Layer 4 of a small transformer language model trained on English Wikipedia (14 layers, counted from 0, width 128).
A neuron adds its activation times its output weights to the MLP's output. To switch it off is to set its activation to zero at one token and run the rest of the model.
A neuron's activation on a vector x is GELU(weights . x + bias), where the dot is the dot product.

Input weights of the MLP neurons that the questions are about. A number n stands for (n - 500) times 0.0013.
n81 (bias -0.031): 553,330,418,850,561,485,321,589,437,695,373,381,377,441,731,332,394,326,873,588,20,514,529,649,475,640,209,383,623,597,347,438,317,514,269,380,477,367,481,519,646,561,271,228,510,543,648,413,360,736,463,603,537,601,519,177,725,428,530,439,426,486,664,848,510,407,305,386,726,569,608,485,574,514,246,283,406,467,373,591,578,529,356,495,579,409,519,547,415,390,588,477,419,668,715,445,384,463,500,411,270,366,740,363,643,667,268,119,290,397,392,96,376,404,500,717,368,565,482,576,461,645,836,696,249,456,532,574
n108 (bias -0.090): 313,426,460,414,213,552,362,338,444,597,658,589,485,495,783,677,340,639,536,771,377,599,495,695,427,342,133,671,307,452,284,505,596,207,530,315,592,486,365,172,883,480,530,520,785,298,335,525,475,434,510,255,370,677,510,450,471,647,539,664,364,647,402,433,362,664,785,415,571,495,62,289,193,757,515,553,175,412,469,540,669,346,417,444,521,253,369,407,580,179,710,622,306,672,735,548,693,519,412,683,541,751,485,619,371,766,401,758,774,579,258,464,684,558,423,416,540,384,317,411,409,421,548,730,383,347,796,645
n263 (bias -0.097): 567,409,515,428,495,658,696,291,656,782,754,527,183,636,372,458,457,866,239,344,369,500,674,500,722,324,264,311,409,353,566,627,372,549,572,490,268,476,342,682,588,345,97,184,647,346,806,526,577,459,648,336,456,541,366,885,555,447,565,812,372,505,958,241,443,855,442,556,428,474,545,604,460,264,530,510,540,599,656,218,711,223,629,291,421,664,295,768,495,413,214,272,529,704,532,373,547,118,595,520,568,551,579,682,495,546,823,455,386,475,390,355,799,527,256,455,490,515,593,313,413,329,615,550,557,377,597,525
n283 (bias -0.058): 163,424,495,515,703,585,333,520,495,230,159,368,642,695,453,532,735,741,505,474,505,241,428,595,516,448,431,610,571,460,443,700,759,180,521,390,485,747,521,561,804,470,485,197,587,604,515,709,547,422,505,666,480,464,719,510,394,247,504,630,505,681,802,569,411,732,568,526,692,585,439,544,490,210,424,649,162,360,531,231,728,315,485,442,368,645,490,545,727,397,579,350,68,431,565,436,594,723,747,475,690,258,430,719,468,582,597,385,701,262,520,448,133,332,757,226,272,281,366,138,381,403,867,721,646,438,569,704
n326 (bias -0.034): 427,436,388,896,542,384,513,311,504,446,461,416,318,676,595,451,582,377,515,605,562,525,517,237,447,661,465,776,521,301,354,453,664,175,781,504,371,459,598,394,725,424,414,757,534,712,371,504,661,457,446,609,590,306,565,500,513,240,476,518,637,612,693,800,461,425,711,394,362,341,302,315,483,475,542,438,441,454,399,461,446,390,525,649,434,435,582,671,890,341,145,638,532,406,539,447,356,488,567,470,671,521,570,483,482,371,449,658,642,302,466,670,298,771,566,276,542,454,479,521,461,397,731,597,730,321,614,413
n364 (bias -0.061): 381,430,228,914,626,588,663,431,679,210,486,521,439,758,667,603,676,532,649,404,262,500,348,597,348,332,422,495,341,500,590,684,572,423,543,601,445,322,613,420,464,463,614,466,802,576,166,317,476,433,276,333,623,500,250,505,746,688,621,470,289,805,509,214,427,451,267,359,681,910,667,541,463,406,346,642,481,320,703,586,605,359,911,476,612,281,400,588,478,130,601,537,379,495,615,355,745,404,741,509,772,538,569,659,651,472,533,284,491,449,533,336,541,495,568,262,691,491,441,444,376,401,471,667,304,412,387,482

Output weights of the MLP neurons that the questions are about. A number n stands for (n - 500) times 0.0019.
n81: 429,692,525,425,453,521,619,371,478,439,450,478,582,399,483,421,581,604,600,550,611,543,458,439,397,323,669,540,466,534,626,579,485,323,503,500,497,579,485,358,307,373,375,660,401,497,506,639,695,406,436,585,575,421,440,687,369,523,56,631,483,549,320,481,522,487,578,652,375,552,477,410,494,443,612,463,476,540,543,398,517,424,626,398,491,497,492,447,436,467,359,536,478,612,403,445,598,426,525,497,525,687,395,494,524,261,400,677,474,538,556,837,559,571,399,506,524,570,599,515,734,479,455,357,673,515,512,467
n108: 540,578,616,584,513,640,446,605,503,411,408,624,461,584,629,484,503,269,327,494,606,468,620,524,634,443,361,613,649,567,662,497,513,435,418,658,405,592,383,747,366,560,431,414,390,477,447,381,330,513,729,624,432,490,351,494,535,383,283,559,537,356,529,396,695,382,551,506,607,640,371,342,609,537,618,425,574,734,584,614,452,342,573,367,595,561,533,558,456,523,478,351,524,652,644,487,516,572,368,412,238,574,455,415,467,398,443,409,550,661,439,658,583,475,182,543,431,411,517,420,559,541,464,556,553,628,355,365
n263: 754,341,411,374,489,335,331,447,487,441,532,496,351,295,659,369,623,486,669,347,538,396,504,535,630,461,555,690,693,641,431,429,202,467,540,440,466,369,431,403,554,597,531,611,493,485,595,427,545,539,681,456,453,521,345,521,310,676,663,479,351,556,507,679,481,485,446,523,378,352,545,305,743,796,653,386,525,445,701,391,500,456,658,399,653,511,530,739,599,711,414,403,523,446,620,441,479,158,586,489,554,500,471,584,361,588,470,230,563,754,567,368,447,472,693,567,518,284,537,504,490,518,416,374,585,514,621,529
n283: 332,451,500,376,519,623,573,802,720,374,518,590,435,464,666,618,574,648,387,441,655,695,684,836,304,408,527,542,615,585,517,445,581,367,473,657,354,379,481,736,526,239,516,488,576,422,416,710,449,448,533,439,496,471,425,428,369,559,619,386,446,341,455,600,500,504,647,653,438,597,303,595,578,342,591,410,541,450,561,573,458,252,473,440,542,524,619,338,287,496,309,665,614,628,697,431,522,521,104,519,447,293,459,458,530,445,703,654,241,437,530,374,481,411,444,527,466,485,636,301,586,260,438,740,477,552,653,522
n326: 426,583,585,483,430,526,459,477,513,421,412,437,470,442,588,450,439,452,613,558,619,365,530,511,561,500,563,528,653,665,531,385,443,468,510,522,426,598,515,498,508,593,521,541,505,487,599,384,515,534,519,578,555,529,631,591,478,529,32,564,430,457,337,525,534,255,682,468,597,587,347,540,577,564,568,488,517,353,466,685,612,703,441,403,472,461,677,423,429,537,541,490,427,468,350,444,365,520,370,455,477,482,512,513,411,574,425,473,468,550,571,675,535,458,602,430,515,513,503,532,619,421,517,407,490,515,452,443
n364: 650,384,569,539,533,591,426,604,471,549,692,438,496,516,525,412,399,289,726,473,531,247,439,566,544,671,575,524,466,510,270,168,626,462,343,419,543,445,626,425,510,634,389,510,463,653,539,357,434,601,578,523,660,415,712,491,545,415,564,607,435,413,545,458,483,463,554,465,688,464,431,503,554,697,604,621,478,521,444,284,479,536,684,616,454,442,425,367,557,426,623,555,416,312,313,549,410,640,638,419,597,497,429,591,454,592,410,715,606,463,541,559,522,313,490,596,523,398,440,513,518,449,124,245,424,465,428,609

Each question names a token from some text and the token that comes next. It shows the vector x that enters the MLP there. A number n stands for (n - 500) times 0.018.

Then comes g, the gradient of the next token's log-probability with respect to the MLP's output, scaled to length 1. A neuron's effect is roughly proportional to its activation times (output weights . g). A number n stands for (n - 500) times 0.00068.

"the ", then "univers"
x: 470,507,487,536,513,501,516,480,460,476,510,512,516,511,498,469,511,477,494,516,548,519,512,488,528,559,516,497,475,512,483,498,500,492,479,506,535,521,502,485,526,513,485,503,497,541,516,517,513,465,507,505,531,479,494,532,495,528,18,475,487,506,496,495,524,498,521,504,451,500,439,485,489,522,534,510,551,484,518,513,547,486,511,512,500,492,491,466,488,483,492,522,449,508,457,526,507,459,479,513,500,545,497,514,525,468,496,557,499,480,525,710,497,484,532,490,519,534,517,521,494,532,538,487,532,512,502,481
g: 593,683,258,745,592,687,436,504,362,540,589,381,419,504,443,308,533,595,467,758,369,529,339,358,653,456,457,656,234,620,169,567,691,256,518,319,504,557,499,344,443,492,804,405,437,674,541,498,661,287,636,421,630,385,483,428,589,486,467,463,517,698,634,305,439,434,672,569,592,466,630,434,654,528,521,539,545,552,478,453,387,609,655,546,404,320,513,571,401,546,517,226,437,565,557,571,472,410,371,680,523,577,667,424,459,620,715,597,278,380,475,301,464,361,408,268,686,385,592,343,350,521,501,721,697,421,382,748
Which neuron, switched off, raises the next token's probability most? n326

"tial ", then "with "
x: 475,459,506,513,504,507,534,539,477,548,478,523,529,477,506,436,564,521,463,528,559,517,477,455,505,545,572,563,527,537,458,525,472,523,529,517,507,538,469,545,461,515,533,496,473,559,488,474,518,453,473,515,526,486,498,547,493,577,81,459,485,486,494,492,517,442,503,568,435,473,555,482,532,560,510,510,582,530,460,493,489,417,544,571,471,452,466,539,487,548,477,504,492,486,455,503,501,495,492,575,524,495,476,454,566,472,540,474,512,499,520,630,390,542,518,469,498,538,461,570,476,485,424,484,531,524,486,516
g: 550,606,728,522,623,534,291,443,575,622,424,531,749,611,367,835,513,554,449,441,371,141,557,470,604,543,639,555,530,693,520,336,502,415,478,367,526,460,573,227,429,594,507,519,534,708,595,407,554,386,497,776,627,582,459,385,499,635,351,524,456,335,329,529,434,302,407,578,574,433,410,648,421,352,431,471,555,495,506,594,487,542,477,568,322,587,573,647,447,692,618,713,419,440,589,452,474,788,454,563,391,312,374,490,497,576,538,311,509,626,284,292,577,96,552,477,514,519,288,521,744,381,582,619,406,628,128,618
Switching off which neuron hurts the next token most? n326

"until ", then "he "
x: 496,540,465,495,470,500,477,543,437,486,517,535,504,488,500,531,579,454,473,472,445,519,511,508,520,572,459,484,459,536,455,521,553,561,561,494,559,514,520,536,519,551,547,486,474,524,517,503,430,452,454,529,588,493,528,432,470,497,105,467,464,453,447,530,446,463,486,512,568,471,512,481,594,501,559,461,439,518,525,474,573,523,440,581,457,494,518,456,477,532,519,518,486,464,534,506,546,548,457,488,497,497,521,536,527,517,526,561,447,513,485,469,535,537,456,488,500,538,533,574,471,503,444,501,448,518,453,552
g: 343,337,403,335,400,590,541,505,376,289,424,601,690,719,386,498,630,529,445,429,484,367,511,491,512,454,267,483,524,620,593,493,630,402,601,720,378,537,478,762,404,629,259,494,547,372,491,714,698,397,582,658,496,574,444,254,651,368,653,556,503,657,682,569,691,572,571,467,694,699,362,371,530,465,611,583,645,445,613,547,555,632,413,560,241,503,463,622,562,475,542,526,464,337,453,436,228,686,337,345,643,578,736,498,406,365,776,357,594,585,502,230,595,658,568,549,369,377,141,547,262,386,339,525,446,358,455,481
Which neuron, switched off, raises the next token's probability most? n81

"and ", then "qu"
x: 494,468,503,441,454,535,475,534,531,477,496,524,530,483,505,562,534,448,479,537,479,512,526,514,491,519,429,524,515,536,509,534,500,508,516,528,501,546,508,493,491,555,508,501,490,467,472,479,498,455,577,494,466,537,519,514,508,478,33,487,493,503,474,475,513,483,514,488,509,486,479,449,499,508,538,452,557,497,494,517,499,491,495,501,473,503,484,486,521,543,549,526,476,482,553,545,517,525,475,459,491,557,476,470,499,531,461,550,530,565,541,590,530,503,458,472,509,500,509,500,465,495,514,517,463,536,484,540
g: 274,666,503,663,464,584,432,548,380,387,491,517,615,420,350,475,181,657,548,716,560,508,392,791,772,582,676,601,370,535,439,538,443,381,424,536,257,704,485,319,514,525,603,473,634,635,543,328,576,535,527,296,611,220,449,529,323,486,575,417,436,558,729,449,331,622,495,438,325,346,506,541,578,700,533,181,624,311,348,714,348,484,656,610,309,315,377,544,491,590,381,516,612,360,519,510,624,503,505,499,932,345,331,541,500,467,446,582,641,615,513,442,349,501,598,674,410,542,424,545,437,359,625,430,434,665,484,664
Which neuron, switched off, raises the next token's probability most? n108

"the ", then "war "
x: 461,487,491,537,520,498,502,496,460,476,510,517,522,507,507,497,503,481,499,494,544,527,515,496,495,534,467,491,477,527,483,501,488,498,474,497,511,549,509,480,518,498,502,487,501,514,515,515,505,504,504,509,511,484,491,543,493,528,15,475,486,516,503,495,527,498,522,507,471,493,442,510,476,513,529,514,548,504,499,504,559,496,512,513,482,490,494,474,489,480,510,543,442,529,465,516,492,475,482,503,489,560,503,502,509,478,504,555,496,495,532,691,496,495,520,494,500,536,504,531,493,521,520,479,537,522,497,482
g: 630,409,410,448,629,356,695,537,334,586,196,389,574,602,568,536,537,466,528,489,367,410,613,607,593,507,462,383,549,476,652,697,618,471,501,484,282,615,448,554,165,349,469,634,633,535,327,425,553,528,549,540,429,345,555,441,528,606,501,566,556,855,546,667,493,593,225,517,468,553,527,482,687,463,717,432,381,407,758,273,478,461,391,470,592,786,618,693,292,369,540,558,536,413,320,346,669,407,339,483,661,334,443,802,676,308,472,406,339,215,547,707,484,415,466,354,761,488,532,522,525,530,409,395,580,260,579,545
Which neuron, switched off, raises the next token's probability most? n326

"at", then ", "
x: 429,444,435,513,484,560,453,541,442,497,527,516,495,470,513,497,517,462,483,445,587,574,569,492,490,518,535,457,514,527,446,575,490,441,486,458,592,597,511,522,498,435,504,525,484,561,481,438,527,483,516,477,522,522,565,456,520,542,365,458,502,478,545,516,544,453,492,493,512,521,571,495,520,523,484,496,490,533,585,544,492,527,487,462,515,536,523,542,336,415,552,477,468,420,471,587,517,510,522,598,559,588,456,419,449,508,477,495,489,451,455,512,499,580,511,514,606,485,545,451,532,544,163,508,512,589,483,472
g: 456,577,417,237,716,733,405,616,600,705,551,615,636,286,400,579,329,352,532,549,403,338,456,466,601,780,455,456,646,745,377,474,547,738,637,375,401,516,515,758,639,653,465,422,642,428,383,545,664,338,500,743,535,642,545,608,532,334,379,402,470,232,433,405,476,502,417,499,422,750,558,833,671,350,468,443,413,490,392,237,453,421,431,601,629,477,564,380,678,631,409,569,401,441,458,533,364,571,720,373,379,414,403,669,333,678,434,267,264,527,393,453,539,435,400,433,509,452,502,591,536,463,415,475,619,343,368,769
Switching off which neuron hurts the next token most? n364

"in ", then "most "
x: 475,502,513,491,466,504,532,530,511,518,502,524,493,465,479,485,498,445,496,507,480,550,490,475,505,576,501,455,488,547,400,524,450,548,491,463,538,538,501,500,477,554,485,534,499,497,486,490,491,473,529,498,586,548,474,517,478,545,45,458,524,509,494,505,479,470,501,504,495,484,552,496,534,505,507,462,518,513,513,500,497,540,527,506,554,538,527,473,442,546,526,536,482,506,582,529,550,504,474,526,499,491,499,510,450,548,499,487,442,529,478,480,495,455,538,494,485,503,511,540,551,457,524,475,442,508,520,530
g: 468,508,535,529,670,430,605,521,543,257,627,599,703,492,312,395,635,459,499,402,389,173,539,738,529,513,405,467,574,356,547,417,433,673,397,578,698,321,600,388,582,442,374,491,548,618,640,569,743,441,466,453,421,581,403,478,541,293,426,549,568,307,543,483,806,368,479,387,536,375,244,632,548,583,455,711,527,466,590,632,623,692,452,497,334,160,612,202,309,530,582,628,480,472,321,723,280,566,363,519,290,569,516,311,738,289,370,722,439,606,532,665,477,463,530,323,572,582,670,328,698,554,478,615,605,482,531,476
Switching off which neuron hurts the next token most? n81

"The ", then "film "
x: 444,470,517,527,501,502,495,505,486,493,484,500,515,508,500,476,510,470,508,489,555,509,493,515,504,533,533,475,499,549,472,507,508,512,491,488,499,506,500,502,510,489,527,508,514,504,501,505,530,514,534,498,536,497,483,536,475,488,33,468,490,508,494,484,515,479,514,489,485,487,430,499,499,552,531,524,538,485,505,525,519,526,499,519,503,516,547,464,487,508,524,561,446,493,426,517,461,488,468,491,492,571,473,538,508,451,507,542,514,489,523,727,508,520,521,495,516,525,511,537,503,487,530,467,530,540,493,468
g: 611,482,392,617,592,409,708,476,407,731,421,321,460,632,763,66,563,598,457,647,627,256,776,335,492,537,297,398,482,401,697,365,469,515,555,410,715,804,331,539,552,612,486,649,563,598,387,403,501,288,403,483,559,543,503,267,450,410,506,585,593,319,530,357,642,309,579,341,467,603,293,553,689,472,507,341,539,558,589,343,684,419,648,576,327,650,603,737,645,361,564,442,492,535,502,460,652,463,434,632,505,250,695,487,535,486,479,513,364,459,548,628,534,225,468,325,542,611,440,443,308,524,581,440,659,334,509,551
Switching off which neuron hurts the next token most? n326

"P", then "add"
x: 526,463,576,522,477,504,472,547,552,523,535,615,517,598,500,513,518,512,512,514,484,599,489,514,452,465,528,510,535,503,499,481,488,487,469,489,511,513,448,508,447,490,468,493,560,480,503,462,442,475,545,475,579,461,486,502,523,522,300,513,447,512,454,456,544,459,479,519,477,391,500,519,490,533,468,511,472,470,572,490,485,488,496,504,461,519,472,516,406,499,561,560,447,517,481,528,527,479,474,533,470,567,488,542,481,484,505,568,520,505,498,641,516,565,477,558,542,491,516,486,431,495,154,519,521,503,494,528
g: 345,433,524,353,298,524,299,576,568,305,678,536,566,526,491,555,463,183,438,810,569,662,401,313,310,464,616,623,304,253,442,653,459,432,549,453,582,558,348,683,428,534,635,350,618,504,433,607,654,647,343,555,456,557,546,562,336,677,489,632,548,425,427,510,647,365,765,560,502,387,280,446,656,408,155,463,429,687,506,630,565,746,509,386,490,568,225,603,773,584,647,642,585,455,527,337,491,625,466,322,546,549,511,462,495,573,339,383,539,368,223,506,457,557,442,537,542,347,689,544,563,754,575,513,394,675,564,303
Switching off which neuron hurts the next token most? n108

"). ", then "It "
x: 501,530,486,481,520,448,468,564,492,520,514,482,526,519,462,479,525,441,571,475,469,539,493,489,490,506,530,476,487,544,492,603,506,504,517,508,504,508,495,519,486,496,495,522,502,446,515,477,537,476,504,484,532,497,545,507,527,495,120,502,476,503,534,505,479,485,456,507,523,562,479,515,536,487,490,540,511,479,512,530,517,523,507,546,477,503,501,489,557,551,488,483,503,478,446,521,461,477,505,509,465,476,522,475,504,495,502,492,471,529,527,489,514,536,469,533,459,457,480,540,500,453,463,539,472,536,471,562
g: 514,479,379,497,496,496,485,401,545,811,555,524,535,674,474,739,423,397,435,408,503,457,345,402,357,551,768,255,573,445,365,698,410,372,424,469,605,615,257,271,127,175,513,825,700,648,456,460,498,483,606,433,663,321,474,494,601,642,461,576,569,632,593,370,424,533,660,311,551,674,416,446,533,402,583,351,603,584,470,341,567,404,396,517,414,544,512,812,413,733,496,407,490,580,344,687,434,378,308,642,686,575,587,542,541,309,576,549,781,391,492,420,627,643,409,641,408,506,420,427,528,404,383,541,474,338,698,412
Switching off which neuron hurts the next token most? n81

"term ", then "for "
x: 460,470,456,436,482,551,509,526,575,479,533,540,517,509,496,532,523,499,467,516,569,568,523,531,532,515,561,487,535,501,477,535,570,459,498,539,526,539,429,548,492,479,464,560,527,502,503,496,484,501,502,503,567,451,444,535,534,490,68,494,509,480,485,509,511,455,449,522,499,512,491,460,524,488,542,494,539,471,478,473,540,450,529,608,453,525,421,484,478,523,477,495,503,510,512,489,567,496,485,532,549,455,493,481,440,474,542,436,522,496,513,530,458,572,536,500,497,534,491,452,509,460,471,519,465,534,498,571
g: 175,261,568,603,471,577,576,598,564,379,681,573,279,455,577,573,284,384,461,328,523,602,502,340,526,648,474,776,568,730,487,390,533,596,374,564,521,584,492,507,453,376,400,584,478,412,456,648,606,606,484,527,475,336,466,338,445,729,523,158,417,553,730,671,392,658,273,238,556,664,459,359,549,497,531,466,183,504,560,273,388,463,622,568,589,428,556,722,629,560,412,691,701,264,367,498,657,397,516,504,163,433,558,364,203,492,628,498,478,445,599,493,630,538,577,548,515,542,644,490,602,371,604,607,509,641,460,702
Switching off which neuron hurts the next token most? n283